Layer 2 of a small transformer language model trained on English Wikipedia (8 layers, counted from 0, width 96).
A neuron adds its activation times its output weights to the MLP's output. To switch it off is to set its activation to zero at one token and run the rest of the model.

Output weights of the MLP neurons that the questions are about. A number n stands for n times 0.0034.
n7: -17 43 -40 -20 -26 -30 -13 -24 24 0 50 -21 -10 8 8 20 19 7 19 39 14 34 -31 38 -1 -10 -27 27 -33 -88 32 20 24 12 -10 -15 -19 4 -5 -13 6 44 -65 61 49 -8 -12 24 -2 13 30 -11 -40 10 9 20 -37 17 -4 15 -6 -5 -3 1 -8 32 21 -2 -27 14 17 -20 13 62 -24 -73 20 -25 24 36 -10 -8 24 30 -7 -2 15 -57 26 -74 8 3 4 -28 -3 -10
n22: -20 15 22 -11 -12 52 3 -43 20 -17 -35 -10 -22 -36 27 -4 19 11 0 -11 12 -7 6 17 -31 25 -18 15 -19 -14 -26 15 -9 -16 22 60 25 21 3 25 53 -15 1 -12 -19 -18 -73 -36 75 -13 -35 -3 -12 5 -4 -34 -13 -34 39 11 14 -12 18 16 -31 -16 -3 9 32 12 -27 -38 1 -10 -43 17 -7 -5 59 23 28 25 22 -1 -14 14 -34 23 -19 -9 6 -11 33 -37 11 13
n27: -4 -42 5 -52 -20 32 -16 15 -63 49 15 -37 40 13 -19 7 12 6 -17 26 1 -15 -4 42 -41 2 15 17 57 -38 -4 -29 -12 -17 16 -17 33 8 63 8 -32 -35 16 14 55 -39 -16 -5 -19 38 66 -13 13 31 -14 12 16 -23 1 -18 14 25 8 -29 -6 25 -15 29 -18 23 0 44 -4 52 6 -9 37 16 -66 35 -5 -7 -6 5 -8 -19 9 12 -11 -13 -19 0 28 12 15 -49
n33: 43 -27 -59 57 -20 35 -17 11 -12 21 45 -9 17 10 -4 2 10 -3 -9 3 -12 20 29 33 -22 13 -9 8 -28 16 -10 -56 10 32 21 -3 -46 -36 4 28 4 -16 23 -19 23 -15 8 -3 1 -46 2 -20 -24 44 18 -25 -5 -58 -14 29 22 24 30 -41 22 -33 -17 -6 34 32 -10 49 8 -9 -36 2 -23 -3 -16 -3 28 38 33 19 -21 -3 -56 19 -36 -37 -27 -11 -20 -48 -43 -16
n44: -15 -3 12 -14 8 20 1 18 34 -29 2 29 9 -4 -19 -7 0 -2 4 -38 -22 -14 18 -9 -14 -13 11 29 -23 -46 -24 16 -29 -29 2 -26 -7 -39 -9 -3 9 71 -62 0 -34 -31 -21 -13 13 39 22 16 -13 -2 -5 -11 15 22 -1 -1 -24 -10 10 24 59 11 63 -6 10 7 40 -13 6 -38 16 -4 6 -17 37 -43 -1 -14 26 -20 41 13 32 14 -37 45 8 -38 35 -58 48 41
n54: -20 68 -25 29 39 -29 -22 27 -37 36 53 28 -21 -40 50 11 -38 21 26 -6 -18 10 13 19 12 1 -29 3 19 -11 30 78 9 -1 -38 37 -19 11 -42 28 21 39 -38 -2 30 -20 -7 -16 59 -4 20 2 10 11 5 -7 -1 -22 24 -6 18 16 20 8 -33 -25 -22 49 20 -7 24 17 -18 -33 18 -13 8 -32 -8 33 -32 66 -6 4 24 20 -6 -4 -7 -20 31 -30 12 1 19 -8
n57: -26 5 11 -4 31 -39 26 0 17 4 18 -32 3 -27 -20 -31 27 -26 -15 57 -15 -5 -18 -3 26 27 14 34 13 -11 0 12 -21 46 5 -18 45 29 7 6 12 33 6 37 -51 13 20 -76 -24 -20 -16 19 17 -29 24 20 -26 -16 33 4 22 9 24 -49 40 51 7 57 8 24 -50 31 15 6 7 -5 5 -7 -7 -3 49 -35 34 3 -14 21 3 13 48 -28 7 -10 -25 33 2 -21
n58: 15 -24 -20 -28 30 -5 16 21 -43 0 -2 12 13 -95 4 29 -42 -2 -3 -42 33 14 -5 6 3 21 -7 -70 39 41 -33 45 1 14 -22 40 -24 3 -2 32 -5 57 -33 14 25 -25 6 -7 -3 -7 16 -25 22 12 15 -7 -4 -17 -11 7 34 19 39 -15 2 47 49 58 4 -6 -34 -34 34 -12 30 -18 28 8 -18 28 34 -13 -1 -43 -10 5 1 -8 -5 -29 7 70 1 -8 -5 -33
n67: 45 -22 38 13 -33 36 4 15 -31 -26 18 4 -22 29 -69 -24 26 -46 32 -12 -37 -6 -36 11 26 -19 -15 48 23 -32 33 16 14 -30 21 13 5 -4 -25 7 -29 23 -2 -2 -13 -6 73 37 -39 -26 -6 3 13 -22 34 0 65 -36 -25 27 -17 19 -47 -16 -25 22 -8 -11 -28 -41 -17 2 -17 23 -10 33 -28 -12 15 -12 27 7 -23 -22 33 -34 13 -22 -13 -39 45 10 -34 -44 -56 -26
n87: 36 -19 3 -7 -15 7 35 -15 -19 8 15 -4 -28 44 -10 2 -24 42 -16 -48 -37 -5 -50 7 -9 -22 -62 -38 24 35 -14 44 -17 18 24 -37 31 18 -5 38 8 4 0 9 -50 53 25 8 -3 -25 38 63 3 -18 17 1 -21 8 36 16 -21 20 44 -34 55 -29 -62 31 -18 -28 3 -54 7 -4 24 36 -25 -8 42 13 47 17 36 22 -7 -26 -16 -10 11 -39 19 -14 18 -40 24 -12
n88: -53 -15 49 -34 -6 -38 14 -27 4 -13 -7 21 -9 -9 33 5 -11 62 -2 -29 17 53 -4 12 35 -20 30 1 -42 30 50 -27 9 0 -24 25 -35 -23 11 -49 -34 22 -8 -27 -16 -42 82 -9 36 0 84 -31 37 -24 3 29 15 3 -13 -19 31 22 -1 -13 11 -36 -55 -18 -10 -7 22 -2 -5 -7 -15 16 27 -2 17 -2 0 -4 -17 10 -37 -16 -42 6 7 -37 12 -23 -20 3 11 -14
n144: -9 7 -49 13 -11 -73 1 36 -1 -2 -30 -4 30 6 -30 -2 25 14 -3 -25 13 29 41 36 28 49 -10 25 18 8 50 -59 39 34 47 42 -23 -16 34 15 24 10 23 38 -24 18 7 -3 -1 5 -40 -31 56 -5 7 46 -8 14 -4 -38 -8 38 -37 -9 -13 -9 34 -18 21 -36 1 3 20 13 15 1 0 23 -25 0 1 -28 -22 29 -8 -10 53 -39 -47 18 -4 -45 2 -14 22 -11
n162: -9 -21 -18 21 -59 15 -39 23 1 3 -15 1 54 -58 -22 20 24 -2 6 53 27 22 -45 -5 10 11 -16 30 2 -12 -34 11 37 22 5 -45 7 23 15 14 28 -20 81 -37 -3 31 -9 5 17 31 -17 -4 -35 -8 -20 -31 0 -34 -40 6 2 46 25 16 -36 8 14 -7 -5 -27 -9 -12 7 -3 -32 29 20 -10 -7 -38 52 -16 -14 -7 7 -8 13 -16 -5 21 37 25 2 10 21 22
n192: 5 -43 19 49 32 -50 -44 18 -6 2 -25 4 31 -71 54 3 -72 -24 31 -14 53 20 -20 -28 0 -14 -4 -1 30 -26 15 -11 -14 33 -39 8 24 11 1 21 -8 15 -40 1 8 -23 20 -3 22 13 -14 24 -16 -15 -53 12 -2 -39 2 -45 -31 8 17 8 3 -11 24 27 -28 -20 20 37 -15 15 -39 -21 -6 -7 40 -17 -28 22 10 -17 -27 -6 24 -4 2 -24 -5 31 -12 10 19 37
n214: 55 -8 14 -44 11 7 11 14 -20 -2 5 -33 33 -2 -62 14 30 47 -14 -26 -40 25 2 5 -13 -1 31 17 21 -1 -5 -2 31 -1 8 21 -23 -19 42 -1 65 33 23 -3 5 -45 39 16 -23 -23 -22 44 28 50 -49 39 -19 -3 21 -2 13 -6 10 -12 10 -19 -16 -43 -2 -20 -5 24 -30 -28 -4 -9 43 21 -43 -13 8 -19 -27 -48 13 2 -20 24 -8 -27 -27 30 14 -26 32 -56
n235: 24 17 13 -38 8 27 -8 -32 -17 8 8 50 10 -26 -3 13 24 -38 -15 -24 -33 -42 37 -6 -25 -31 -12 -12 -2 -12 -36 47 -55 -3 25 5 -8 -25 27 7 29 -5 31 23 -39 -38 -29 -29 -19 -12 24 25 24 2 27 -6 43 -11 9 -16 -25 -16 -10 12 -10 -48 -11 -1 22 54 -38 49 39 23 -12 9 11 20 -15 5 -20 -27 -1 32 -43 23 -41 17 30 -16 7 -23 -34 31 -42 4

Each question names a token from some text and the token that comes next. It shows the activations a of the neurons there, in the order above. A number n stands for n times 0.066.

Then comes g, the gradient of the next token's log-probability with respect to the MLP's output, scaled to length 1. A neuron's effect is roughly proportional to its activation times (output weights . g). A number n stands for n times 0.0042.

"l", then "a"
a: 0 -1 -3 -12 1 4 6 0 0 1 -11 -13 -4 -2 -2 0
g: 3 -42 22 38 8 19 2 25 15 3 32 -20 44 27 -13 19 -21 -16 14 1 -3 -17 -19 -11 -29 -46 1 -8 -12 23 -25 -17 4 -1 16 -31 34 -18 29 -3 52 25 -40 20 -10 -10 10 -39 2 -7 -15 41 41 -8 10 -9 28 11 -29 1 10 -53 -13 -26 -17 -34 -23 0 -48 48 -29 13 7 -47 -32 8 33 -5 -48 -14 6 12 -13 10 -31 33 19 44 0 -3 7 -13 2 27 -21 -10
Which neuron, switched off, raises the next token's probability most? n33

"s", then ","
a: -15 0 0 4 0 1 -5 0 -5 0 -1 1 2 1 0 1
g: -17 9 -18 -22 -5 1 -46 36 20 -24 -13 -2 -4 47 6 -10 30 -16 -15 -7 14 -6 -19 48 8 -23 15 22 20 31 14 36 -28 14 16 9 -23 -2 -3 38 -42 -14 -26 19 -10 -13 -23 -26 13 17 12 -6 15 8 15 23 -20 37 -18 16 35 -69 44 -11 -12 -35 -24 43 2 -2 16 -7 -17 -40 45 -6 -31 21 -12 21 -11 -18 6 48 -22 -8 -48 33 25 -13 -23 -2 -10 32 -15 -30
Which neuron, switched off, lowers the next token's probability most? n67

" n", then "ew"
a: -3 -5 1 -3 -2 0 0 0 1 0 0 0 0 1 0 0
g: -5 -28 -59 -26 13 -11 -60 -5 10 -39 5 12 7 8 15 17 22 5 -21 12 5 -11 -19 -47 20 -10 11 -41 18 -13 16 3 -46 17 -19 -52 -61 -34 33 -26 -16 23 0 -10 -4 15 -29 -25 -32 -4 -34 -16 -12 -29 -1 -9 -28 -20 -5 37 -10 37 28 -2 16 4 7 33 3 10 -12 27 -10 33 11 -36 -23 -4 47 -7 -4 0 38 -17 15 41 12 14 48 -12 -3 -15 11 10 16 -24
Which neuron, switched off, lowers the next token's probability most? n22

"ly", then " l"
a: 4 -2 -6 0 -1 5 0 0 1 0 -6 -1 0 2 0 5
g: -3 18 13 9 -20 29 -18 24 11 -8 20 7 -18 -8 -14 -44 -8 7 -17 45 8 15 17 19 23 19 -19 -17 -10 18 -10 -24 19 -28 -24 -16 -25 9 -19 -42 22 -5 27 38 -21 19 -71 -30 2 -20 -31 -2 11 -28 19 -2 22 -28 -21 -15 -5 34 -69 -4 -48 27 -42 2 -25 26 18 -17 -29 17 -21 7 19 11 29 -30 24 35 13 -14 24 15 6 -18 -57 17 -5 12 -42 -12 16 17
Which neuron, switched off, raises the next token's probability most? n235

"o", then "-"
a: -1 -1 0 5 -6 0 0 -6 -2 -44 2 1 2 1 0 1
g: 22 16 -7 13 38 -1 27 10 28 -26 58 3 -1 -17 -15 34 -16 11 36 7 -12 23 7 27 -14 34 -10 -5 -61 33 4 1 24 35 2 -20 -10 30 5 42 16 -25 7 1 4 -15 0 15 18 63 -27 19 -4 43 -16 20 12 16 -6 19 31 31 -6 -39 -49 -2 1 21 -45 -1 -3 -16 -5 43 -23 -3 32 -35 -15 -4 -33 -21 2 -15 2 13 29 -20 55 -25 7 -16 27 -13 -4 26
Which two neurons, each switched off alone, lower its probability most, in order? n87, n44

" in", then "t"
a: -7 -1 -1 -1 0 0 2 8 0 2 0 0 -1 0 2 0
g: 13 -48 -39 -15 -16 -7 -8 -22 1 -31 41 1 68 26 22 -19 -11 -17 -16 18 0 -28 -2 3 13 -19 23 -66 6 3 -42 -46 13 5 4 31 7 0 8 26 13 12 20 8 -37 -40 -18 8 -3 -32 -48 -10 17 -31 -26 -20 28 -17 -26 31 39 -7 27 40 12 24 -7 -2 29 21 -21 -43 -5 -24 -17 3 -2 -16 -26 -4 23 19 32 -16 2 25 -39 -11 9 5 -13 28 0 -34 -13 -22
Which two neurons, each switched off alone, lower its probability most, in order? n58, n7

"w", then "ich"
a: -2 0 -2 0 2 5 -3 -1 -17 1 -2 -1 -3 0 -1 3
g: 1 33 8 -39 6 -1 15 15 -13 -11 13 -22 -27 12 -31 -13 25 -36 -15 -1 -31 16 10 -2 -11 9 9 -6 2 4 25 -18 0 41 -29 27 32 -29 -9 4 -36 21 4 49 -37 -12 -7 -3 16 36 31 -13 -3 -44 -47 25 -34 33 10 -17 -7 26 6 -17 6 16 6 6 -2 -49 -33 -8 8 13 0 -10 8 56 33 -18 15 0 -8 60 -1 -73 -19 29 6 19 -42 -22 15 7 37 18
Which two neurons, each switched off alone, lower its probability most, in order? n67, n162

" c", then "ar"
a: 0 -2 1 -1 0 1 1 0 1 1 7 -2 1 -4 0 2
g: 4 -25 32 7 -2 -7 -43 25 -16 4 -31 29 31 -26 7 44 -39 0 1 -14 13 -45 21 -46 -1 -3 40 24 33 -9 3 -10 -30 14 -14 22 -32 -32 7 2 -21 -48 -3 24 -26 12 -19 -34 -2 -8 47 15 -21 15 3 10 7 32 26 10 -50 26 -14 27 17 -8 -32 6 -27 -5 17 -51 14 -13 -6 -23 22 23 12 14 -18 50 37 -3 24 -26 -3 14 9 36 8 -10 -48 -21 19 20
Which neuron, switched off, raises the next token's probability most? n192

"up", then " as"
a: 0 -3 3 0 -1 -44 0 -22 0 0 0 0 -1 -2 6 -2
g: 27 27 4 -5 -10 3 31 25 16 -28 -35 -17 30 -4 0 39 -25 -1 32 -3 12 20 -5 -21 -56 19 -20 11 -22 13 2 15 -15 -19 54 31 -33 11 -3 -44 -11 -55 -7 69 -4 -2 -10 2 -17 -29 -16 -6 -4 -15 -1 -1 -7 -45 -8 -21 17 19 -31 1 7 2 -23 -31 13 24 -37 -17 10 11 4 -11 8 8 -9 -1 -8 13 1 37 18 -20 18 61 57 11 -10 -55 35 28 -1 -1
Which two neurons, each switched off alone, lower its probability most, in order? n54, n58

"at", then "f"
a: 2 0 -1 0 -1 -4 -2 -5 0 -6 0 0 1 -1 -2 -1
g: -11 -8 7 25 27 39 2 -2 -24 25 54 87 0 -26 36 -4 9 29 36 15 -10 28 9 -8 -41 42 6 -32 4 17 36 4 -5 14 28 -12 -6 -12 -19 -27 -6 5 47 7 -19 -13 4 -54 12 1 2 8 -31 53 -3 -52 60 18 18 -2 12 6 4 -30 -12 19 11 -5 30 -29 -10 -7 5 -31 2 9 18 -20 -5 -1 -5 43 10 29 29 -10 -3 1 14 19 20 9 -22 23 -4 -2
Which neuron, switched off, raises the next token's probability most? n54